Layer 6 of a small transformer language model trained on English Wikipedia (17 layers, counted from 0, width 128).
A neuron's activation on a vector x is SiLU(gate . x) times (in . x), where the dot is the dot product.

Input weights of the MLP neurons that the questions are about. A number n stands for (n - 500) times 0.0014.
n17 gate: 619 531 356 473 492 376 381 593 665 399 636 426 569 577 602 504 739 339 484 472 321 557 485 460 431 718 460 594 441 410 388 508 752 610 590 317 334 175 749 429 373 699 461 411 551 616 430 420 355 573 476 300 336 388 321 241 645 439 581 445 630 738 250 261 484 535 458 437 434 314 618 344 695 715 428 519 294 500 583 583 428 612 439 566 508 272 722 524 410 584 504 469 481 793 422 662 345 541 393 496 331 419 338 641 361 562 429 355 347 500 643 681 496 458 515 660 358 646 485 504 504 585 538 646 607 438 586 473
n27 gate: 392 373 531 669 373 371 663 477 365 359 373 536 394 636 579 477 325 531 406 603 395 419 653 530 322 526 247 550 350 824 484 437 594 346 425 450 500 605 351 538 543 542 449 579 366 382 531 596 412 314 484 632 614 636 476 484 623 357 535 591 586 614 714 335 313 783 461 448 371 331 477 465 564 409 443 638 382 441 642 280 392 443 392 695 457 273 566 492 791 453 504 504 278 434 389 744 383 607 403 646 627 383 586 171 736 547 632 631 485 543 449 492 640 481 762 458 778 512 348 635 542 371 542 500 688 318 496 438
n89 gate: 396 412 735 655 452 490 574 597 588 779 332 811 254 616 527 478 474 574 391 538 518 374 669 420 359 443 477 599 591 621 504 302 387 389 803 411 444 429 422 427 519 363 246 458 398 469 556 578 341 507 523 642 326 410 560 443 334 415 369 682 482 561 562 368 355 455 436 411 616 482 327 606 617 292 488 743 560 397 537 336 470 573 518 620 545 629 619 416 602 438 368 220 529 545 595 400 628 456 269 673 561 646 567 397 393 466 583 696 418 440 766 643 496 282 362 375 611 556 429 537 366 605 317 626 518 649 489 474
n169 gate: 734 595 523 592 363 553 438 496 642 352 425 535 512 434 500 388 624 496 570 397 519 714 757 487 512 652 512 561 665 386 624 370 523 733 382 420 698 247 486 425 346 350 461 493 629 645 764 504 427 295 524 701 523 465 484 358 630 512 698 394 507 834 549 580 666 496 461 474 329 435 675 625 486 473 380 485 539 465 462 753 684 391 285 461 379 634 542 508 526 444 527 465 279 469 433 516 730 659 831 454 528 321 419 622 758 543 549 726 766 644 352 234 554 619 628 653 354 435 484 504 511 360 538 654 565 566 480 504
n234 gate: 524 359 824 402 511 377 492 780 520 419 476 496 500 607 632 561 761 637 492 598 626 659 327 477 492 526 208 789 558 470 435 399 485 492 663 451 458 419 354 589 527 321 554 521 531 460 388 451 579 286 555 370 384 492 492 434 788 405 727 808 585 694 677 353 461 317 577 357 646 519 523 620 458 411 587 466 256 469 560 593 534 690 420 377 496 769 542 418 470 390 500 761 285 462 480 583 458 534 458 489 500 427 312 418 406 492 396 534 862 488 431 530 396 576 474 379 435 485 739 454 645 477 354 458 561 730 547 450
n265 gate: 557 500 548 504 489 630 708 623 508 305 497 496 660 455 477 348 541 404 403 705 558 743 536 436 581 707 584 456 485 384 455 360 493 596 575 754 608 526 432 554 681 448 443 679 530 376 470 353 555 541 363 455 406 422 485 329 515 537 351 803 435 511 474 544 458 459 619 731 650 368 434 703 616 387 212 357 519 413 372 493 629 547 423 407 553 441 533 394 348 497 459 764 647 414 186 569 564 551 667 507 784 384 429 288 580 372 565 721 493 496 504 431 608 460 438 650 493 411 324 688 370 335 362 419 265 560 334 467
n299 gate: 500 634 485 645 411 490 537 726 469 409 454 622 476 523 736 541 417 582 428 546 449 366 594 702 500 669 361 621 519 695 564 382 568 281 344 659 481 492 722 620 560 444 375 580 542 684 240 511 589 451 350 654 709 489 268 599 359 545 350 405 793 344 555 360 604 493 391 633 594 652 271 360 683 386 249 411 489 550 655 441 801 347 567 413 375 444 459 757 420 514 591 462 427 492 439 415 553 606 395 467 546 474 493 542 635 542 464 574 530 349 496 371 647 448 313 496 571 253 481 578 566 723 625 399 311 475 557 515
n17 in: 724 587 402 665 489 514 338 541 485 657 539 410 593 481 335 341 530 570 776 500 471 526 625 541 342 432 336 489 538 442 537 523 560 712 387 840 548 649 423 561 677 592 399 778 414 477 489 441 544 474 629 596 377 430 331 523 511 335 444 379 389 414 485 628 515 445 719 631 638 533 409 470 347 541 400 295 627 395 529 778 595 471 320 597 310 584 552 682 583 422 500 474 672 567 575 584 802 536 592 675 727 310 478 572 515 729 561 643 485 444 411 551 522 544 410 339 500 205 652 581 468 560 591 485 390 472 297 644
n27 in: 444 528 328 504 531 654 295 543 667 535 507 401 618 496 796 539 726 473 520 520 300 477 549 437 357 552 649 473 457 489 359 548 316 619 405 565 477 402 528 602 539 651 555 255 417 695 676 304 473 426 404 461 775 656 689 540 816 485 555 322 654 496 343 523 631 341 410 355 531 362 776 339 439 472 675 531 527 369 427 170 739 390 384 480 673 427 403 703 591 471 650 609 410 582 476 660 606 500 488 707 433 605 613 373 604 405 218 542 295 473 426 615 364 581 610 477 566 392 363 600 545 574 622 725 673 496 464 597
n89 in: 605 560 439 504 633 551 573 628 306 371 542 348 458 412 222 861 449 489 378 526 635 489 781 513 722 468 485 529 448 536 386 522 294 493 463 500 555 496 660 422 700 496 185 544 567 530 573 467 486 756 346 474 548 526 611 425 467 333 449 373 405 771 514 684 549 369 526 507 673 630 464 411 604 622 464 652 500 448 655 554 326 628 504 382 349 612 555 433 507 461 441 595 436 577 399 549 430 378 536 594 485 452 518 373 304 370 507 547 427 345 427 392 471 507 507 291 736 471 375 206 592 445 618 489 211 430 738 372
n169 in: 548 452 519 453 593 511 383 441 632 655 472 377 521 429 608 379 587 742 496 608 519 446 349 453 395 477 403 796 560 454 417 524 453 213 349 760 728 745 475 469 453 325 596 642 619 586 401 589 484 618 745 445 560 571 564 540 302 410 520 460 670 460 481 368 524 535 492 421 322 415 504 317 446 576 382 523 702 524 515 21 683 435 449 453 746 484 562 548 290 393 536 689 398 449 484 439 536 523 394 523 348 843 539 696 569 377 428 465 680 287 476 384 323 593 638 554 434 523 658 594 515 567 849 504 725 421 596 378
n234 in: 500 704 642 412 610 718 518 515 663 478 507 361 384 214 628 566 596 338 593 768 410 636 614 541 673 297 401 369 402 587 463 428 459 617 523 379 604 463 267 414 437 463 350 624 496 431 177 291 441 393 621 433 418 611 328 466 445 456 452 504 389 541 405 664 667 530 774 518 403 456 478 358 558 429 600 409 451 504 562 616 522 565 445 303 489 588 732 455 568 620 406 337 353 237 492 451 470 341 522 781 526 455 356 504 527 256 507 379 662 470 441 485 515 617 471 442 577 330 690 404 381 612 460 290 591 641 492 374
n265 in: 563 566 439 595 568 371 561 455 542 497 503 517 450 651 285 473 562 701 604 535 570 632 523 506 302 688 246 463 590 534 507 531 438 561 413 652 352 579 509 553 589 541 764 576 458 354 583 432 564 363 395 233 628 569 594 388 303 558 335 389 427 646 453 672 774 616 222 405 565 439 456 542 522 431 587 310 486 301 463 597 500 633 490 648 472 507 422 528 433 560 403 445 705 380 493 412 714 540 384 486 559 438 524 587 528 462 679 317 272 500 424 466 548 619 467 476 428 452 552 602 646 703 416 323 581 513 399 278
n299 in: 503 726 477 639 646 457 574 537 675 317 704 575 511 315 599 423 631 693 483 709 562 546 710 523 540 426 580 546 381 415 520 312 453 460 473 563 544 510 421 569 737 470 452 456 357 448 473 483 308 426 390 718 568 739 537 373 354 390 550 404 523 486 404 619 558 343 450 285 470 493 715 547 645 367 522 500 568 353 550 467 454 493 620 416 243 822 590 322 461 419 561 429 633 396 449 359 463 694 577 387 456 537 423 456 462 534 610 640 507 405 524 559 426 616 451 338 507 523 513 357 363 615 526 497 586 551 449 537

Each question shows a token from some text and the vector x that enters the MLP there. A number n stands for (n - 500) times 0.0038.

" T": 431 575 509 499 341 495 548 604 518 384 537 442 480 604 546 541 458 545 534 386 449 477 459 497 463 418 529 531 454 571 410 468 445 535 408 477 550 561 459 507 438 462 516 513 519 469 482 534 467 443 439 461 532 491 539 567 503 554 385 484 490 510 547 529 474 552 434 455 492 577 504 496 361 411 652 530 499 484 500 528 520 584 445 407 584 458 547 579 574 507 536 513 603 424 500 542 533 533 532 423 578 506 446 432 540 462 500 527 431 474 408 474 518 511 518 507 448 468 567 560 512 561 492 474 446 483 460 541
The most active neuron and its activation: n27, at about 0.16

" At": 639 635 380 473 643 495 594 540 408 552 536 547 502 617 415 594 443 601 485 702 533 469 491 529 454 601 539 522 490 508 548 519 614 575 528 512 521 528 460 507 279 579 375 521 461 509 333 451 623 484 443 435 340 372 491 513 450 497 249 510 439 640 447 477 547 491 478 454 405 622 398 420 326 527 593 400 378 421 483 494 369 418 546 415 602 513 417 606 480 511 608 512 674 484 373 396 430 433 371 544 515 436 408 426 545 461 531 504 380 558 397 339 542 532 323 478 513 512 591 425 480 615 495 570 506 564 506 494
The most active neuron and its activation: n27, at about 0.24

" not": 577 456 422 425 426 512 396 475 311 732 593 514 574 294 552 515 524 583 550 202 635 619 392 475 510 388 520 412 387 461 287 432 498 498 508 353 484 365 536 575 382 489 588 552 611 558 615 632 567 463 509 531 527 444 603 532 531 424 430 533 435 532 408 457 547 501 483 510 443 619 536 402 295 271 522 487 479 533 478 523 703 557 487 521 577 513 568 647 511 491 593 555 554 463 736 476 445 327 489 448 494 559 545 672 312 540 538 723 476 548 489 565 601 545 388 543 404 507 514 723 480 420 470 549 416 557 427 601
Which neuron lights up most? n299

"s": 441 647 505 414 217 489 512 498 474 533 567 529 646 497 494 436 504 438 357 393 614 648 613 472 405 711 663 503 601 475 415 478 542 723 470 480 494 493 543 495 526 455 469 478 656 493 320 601 598 526 601 407 501 461 604 493 359 548 664 513 425 577 457 423 554 539 504 391 405 393 460 590 366 490 562 561 452 357 373 455 710 474 550 496 623 442 546 538 480 504 526 618 442 457 492 416 395 535 398 525 644 570 496 477 637 681 560 244 414 507 483 400 486 584 397 568 618 533 517 640 437 549 527 512 557 434 644 578
Which neuron lights up most? n169

"ing": 545 625 468 412 614 514 537 436 599 504 600 616 397 488 518 450 598 452 584 729 624 432 538 524 434 488 350 604 556 440 535 510 362 476 389 498 438 348 492 490 458 304 396 403 555 628 423 514 561 437 522 443 558 547 527 427 328 515 433 647 478 346 414 495 611 413 523 592 441 478 396 502 251 548 439 496 516 473 353 576 449 401 463 454 562 604 560 690 473 509 528 532 488 419 484 572 441 411 487 459 518 687 476 665 412 575 492 464 347 570 495 634 556 527 523 507 596 535 636 550 518 509 523 578 485 441 499 425
Which neuron lights up most? n299

" this": 437 491 504 310 722 516 545 390 263 553 575 617 594 410 681 499 557 510 359 316 647 497 496 554 575 594 510 589 488 596 284 538 216 452 367 433 364 498 446 505 437 305 429 561 387 641 384 481 506 557 533 544 499 606 578 660 485 485 450 538 557 629 551 502 575 592 418 563 408 465 534 420 343 521 435 513 495 523 514 594 455 566 470 548 542 427 503 542 509 501 654 657 501 540 368 472 517 504 482 530 485 366 533 489 504 566 402 639 605 564 390 547 585 528 437 402 302 584 441 662 529 607 459 524 432 542 439 551
Which neuron lights up most? n17

"as": 326 477 481 540 403 505 397 376 529 454 516 577 634 362 476 597 516 622 333 397 668 405 483 453 531 660 594 482 737 633 466 552 320 560 535 438 509 660 506 472 718 435 605 450 525 541 466 466 535 439 475 420 611 378 489 425 421 504 464 501 452 417 481 405 391 336 598 425 346 629 501 569 350 463 517 502 648 522 533 381 627 482 515 437 600 456 336 532 420 506 711 665 545 637 588 540 367 446 394 527 481 666 440 252 687 500 316 432 622 575 506 558 360 479 577 477 633 502 568 490 501 583 547 579 323 481 810 683
The two highest activations, in order: n17, n265

" l": 522 478 515 411 559 517 513 616 482 502 552 495 454 514 438 569 542 466 427 364 553 520 553 455 373 459 575 474 605 415 550 451 435 453 452 402 494 477 521 509 445 477 537 596 541 462 545 506 430 527 532 500 548 562 539 453 495 370 489 581 586 474 532 511 549 443 487 517 460 464 537 445 388 494 630 557 549 517 560 481 581 594 498 638 519 518 559 458 464 515 525 448 552 439 618 626 590 494 393 498 570 531 529 534 517 405 474 331 581 488 544 433 445 464 471 381 420 458 497 508 436 551 488 586 521 442 597 439
The most active neuron and its activation: n89, at about 0.11

"ted": 600 544 449 467 411 523 488 433 655 433 560 488 665 555 395 405 514 440 511 558 537 325 519 548 469 499 451 506 498 601 515 396 456 436 500 446 443 496 482 474 528 401 357 380 572 641 455 489 472 378 360 315 454 540 459 426 660 352 594 559 455 483 556 502 538 597 473 452 401 571 531 503 230 509 423 435 512 578 427 580 507 352 436 613 413 528 434 420 513 497 380 625 461 503 400 457 489 437 461 520 433 497 512 499 628 554 499 546 361 550 441 529 484 503 373 488 418 542 386 552 529 557 552 398 474 506 610 233
The most active neuron and its activation: n27, at about 0.046

"o": 473 576 571 500 512 489 450 239 294 459 545 462 583 465 483 484 511 554 520 383 638 432 522 498 580 409 381 420 624 460 621 454 555 415 405 550 455 439 554 482 383 686 540 374 459 550 438 706 455 595 564 375 591 364 282 597 520 550 585 447 746 615 404 489 447 530 601 573 487 481 460 379 351 399 550 424 601 521 592 540 419 523 399 475 555 590 567 360 468 503 412 663 559 656 627 469 492 366 448 471 555 522 564 478 584 467 548 334 464 534 478 454 484 419 360 576 585 496 504 671 559 221 471 539 437 501 458 641
The two highest activations, in order: n234, n299

" h": 479 593 514 478 539 457 509 536 542 493 548 518 504 464 571 618 568 416 447 467 528 495 601 464 377 504 447 375 483 470 530 460 461 539 462 457 425 565 481 521 522 450 466 449 541 491 399 529 470 555 579 622 444 512 507 546 512 403 573 567 687 438 434 486 607 483 525 496 450 497 534 534 354 498 621 540 457 538 559 512 571 493 513 538 451 497 511 513 533 519 469 597 638 506 546 522 434 457 393 526 498 587 598 443 624 477 483 271 501 488 383 493 553 517 505 440 491 474 461 456 503 488 508 487 555 487 424 598
Which neuron lights up most? n27

"\n": 488 505 475 467 433 482 466 401 465 601 501 504 513 519 567 501 472 532 441 552 541 543 471 580 525 428 381 535 538 501 350 566 568 527 441 537 385 477 461 503 476 475 515 464 550 495 479 479 513 452 491 500 509 468 490 553 476 304 501 509 423 554 526 507 584 449 489 532 464 508 475 529 392 501 630 434 449 430 456 586 549 646 542 402 529 527 522 443 499 479 488 428 554 482 425 515 468 594 439 530 454 509 463 567 543 507 456 492 577 523 423 479 520 542 525 429 529 458 491 515 462 496 501 518 491 465 562 474
Which neuron lights up most? n234

"an": 477 601 461 502 742 499 451 437 493 526 527 648 801 454 523 430 415 654 504 587 600 466 522 486 543 510 672 248 586 437 822 511 609 393 605 549 584 537 528 589 524 581 336 419 457 140 399 533 510 540 348 485 557 521 598 694 261 482 304 491 436 583 460 563 420 310 694 452 453 592 589 481 300 316 501 454 474 527 500 562 405 583 482 349 482 534 426 467 599 511 444 245 501 412 702 235 614 444 420 516 226 420 573 684 385 535 501 553 524 592 382 447 552 559 409 518 540 473 558 397 605 563 529 470 564 517 381 475
Which three neurons fire most, strongest first? n27, n169, n89

"ction": 424 686 417 509 423 511 387 379 753 523 548 593 553 443 422 337 649 528 451 606 498 614 389 535 518 492 515 638 593 449 417 470 320 505 489 508 498 496 543 438 482 482 347 424 525 516 624 444 515 571 522 423 658 526 493 458 537 446 595 562 422 577 633 570 448 396 547 409 590 523 463 521 248 563 445 571 428 526 466 547 424 570 456 506 516 481 634 183 644 493 462 506 490 562 519 496 442 475 437 431 637 567 561 600 481 391 449 586 383 392 483 592 565 537 562 475 440 473 623 506 551 416 514 378 599 375 250 331
The most active neuron and its activation: n234, at about 0.18

" d": 536 497 521 523 431 526 531 528 617 497 528 514 449 503 453 454 549 523 461 371 526 371 488 490 314 336 438 497 429 472 520 525 533 497 433 488 566 447 470 480 616 545 516 586 592 554 404 547 535 443 597 626 544 482 392 554 409 549 532 447 515 474 386 493 501 481 444 491 533 444 443 486 253 522 605 502 524 579 601 529 502 494 538 537 394 415 529 487 521 528 558 556 490 417 535 505 530 524 506 419 561 456 552 399 650 495 530 375 557 536 452 401 572 493 512 516 362 497 354 522 532 477 530 437 449 516 566 488
The most active neuron and its activation: n89, at about 0.16

"ark": 305 637 428 438 256 538 422 484 530 399 568 333 601 405 456 343 547 468 509 377 480 538 544 478 475 639 527 366 608 516 517 560 297 450 528 526 493 428 511 431 518 590 648 434 439 559 480 352 439 575 489 681 466 382 148 508 771 551 484 374 507 766 598 462 628 511 620 568 420 580 479 444 324 535 510 450 477 543 529 607 542 470 390 508 631 547 415 438 383 500 616 446 555 485 261 420 645 363 534 445 699 533 479 646 608 539 482 626 518 633 539 474 544 514 550 443 338 500 446 755 404 440 511 504 481 508 779 531
The two highest activations, in order: n17, n89

" to": 594 478 450 528 434 527 477 569 511 497 565 517 528 586 622 669 511 564 472 362 630 576 371 569 519 584 432 555 501 548 409 526 505 440 476 370 444 385 511 503 506 522 555 591 511 549 559 650 578 497 638 668 447 437 480 554 437 397 458 595 407 486 391 586 361 457 524 553 468 591 495 462 289 365 569 469 490 436 359 500 767 419 501 446 438 497 379 604 585 500 577 520 624 582 540 499 421 487 477 550 451 539 580 405 349 459 562 493 468 499 521 487 435 569 466 527 514 551 385 518 535 496 517 514 546 627 398 543
Which neuron lights up most? n265

" sub": 451 420 369 416 550 485 590 603 410 567 528 403 483 688 581 570 594 474 540 481 578 512 454 469 420 476 532 511 527 619 434 360 387 475 410 499 478 622 506 506 494 437 540 525 581 449 419 512 459 537 547 474 448 513 482 395 485 521 657 481 486 543 481 465 526 566 413 436 440 438 416 480 323 559 627 528 552 507 535 523 614 469 490 489 511 438 589 403 543 501 502 393 648 417 555 470 485 517 416 510 483 467 535 599 423 458 405 492 404 498 508 509 620 565 491 387 523 539 466 462 561 489 320 431 388 505 502 522
Which neuron lights up most? n299

" is": 497 447 453 490 499 479 499 560 479 521 563 539 733 351 465 441 376 598 504 404 563 564 658 500 524 434 436 458 389 630 552 502 484 495 614 543 347 537 538 528 497 302 500 596 664 386 424 487 525 476 424 611 475 527 469 776 460 504 604 427 689 562 455 451 674 531 420 490 497 596 422 472 255 468 549 523 398 544 454 448 545 467 544 492 604 515 647 610 459 505 523 568 496 465 545 504 494 407 450 565 546 488 439 433 521 413 544 529 438 557 434 569 300 450 484 416 367 467 568 429 314 593 488 634 546 667 669 638
The most active neuron and its activation: n234, at about 0.11

"her": 485 633 545 509 651 526 536 564 616 518 542 560 664 643 496 458 490 455 453 500 495 710 550 482 503 634 431 502 346 572 500 596 274 525 358 492 435 372 528 560 316 544 294 422 522 695 441 530 333 501 519 656 326 564 438 559 737 588 470 596 459 363 537 565 713 459 615 499 546 589 416 416 293 642 477 592 524 425 465 654 369 393 505 675 539 548 566 378 439 509 456 468 549 653 516 605 581 479 616 494 452 351 536 581 602 644 492 326 561 575 333 487 446 544 715 442 504 552 525 801 531 455 473 456 613 540 571 552
Which neuron lights up most? n17

" g": 521 585 473 512 458 547 525 539 503 492 565 626 610 423 521 550 458 601 476 456 617 523 410 498 403 485 570 475 491 415 538 425 466 514 520 409 524 488 463 397 538 616 418 516 673 541 437 517 483 446 522 478 475 516 486 619 554 522 509 487 514 495 421 463 529 572 445 489 474 475 513 540 369 458 628 570 501 504 583 517 354 488 442 509 434 524 534 514 491 512 508 452 637 468 558 611 550 489 467 477 629 568 538 540 442 516 538 473 482 512 334 384 467 505 542 495 473 517 308 536 446 489 404 529 588 501 555 552
The most active neuron and its activation: n234, at about 0.035

"able": 522 679 533 534 548 579 422 344 500 500 590 532 347 650 528 401 645 406 559 670 720 382 519 551 511 531 492 602 585 520 457 675 348 552 389 468 466 497 527 504 445 205 459 506 499 464 598 478 462 352 337 594 284 564 500 419 503 394 510 520 404 554 444 493 535 529 399 528 532 529 534 547 406 398 455 503 644 634 458 572 524 545 513 590 609 461 516 401 417 495 448 585 548 650 316 563 445 478 510 451 508 623 498 674 562 538 484 521 504 450 544 659 405 632 534 473 551 590 454 583 451 511 531 373 447 527 459 435
Which three neurons fire most, strongest first? n169, n265, n27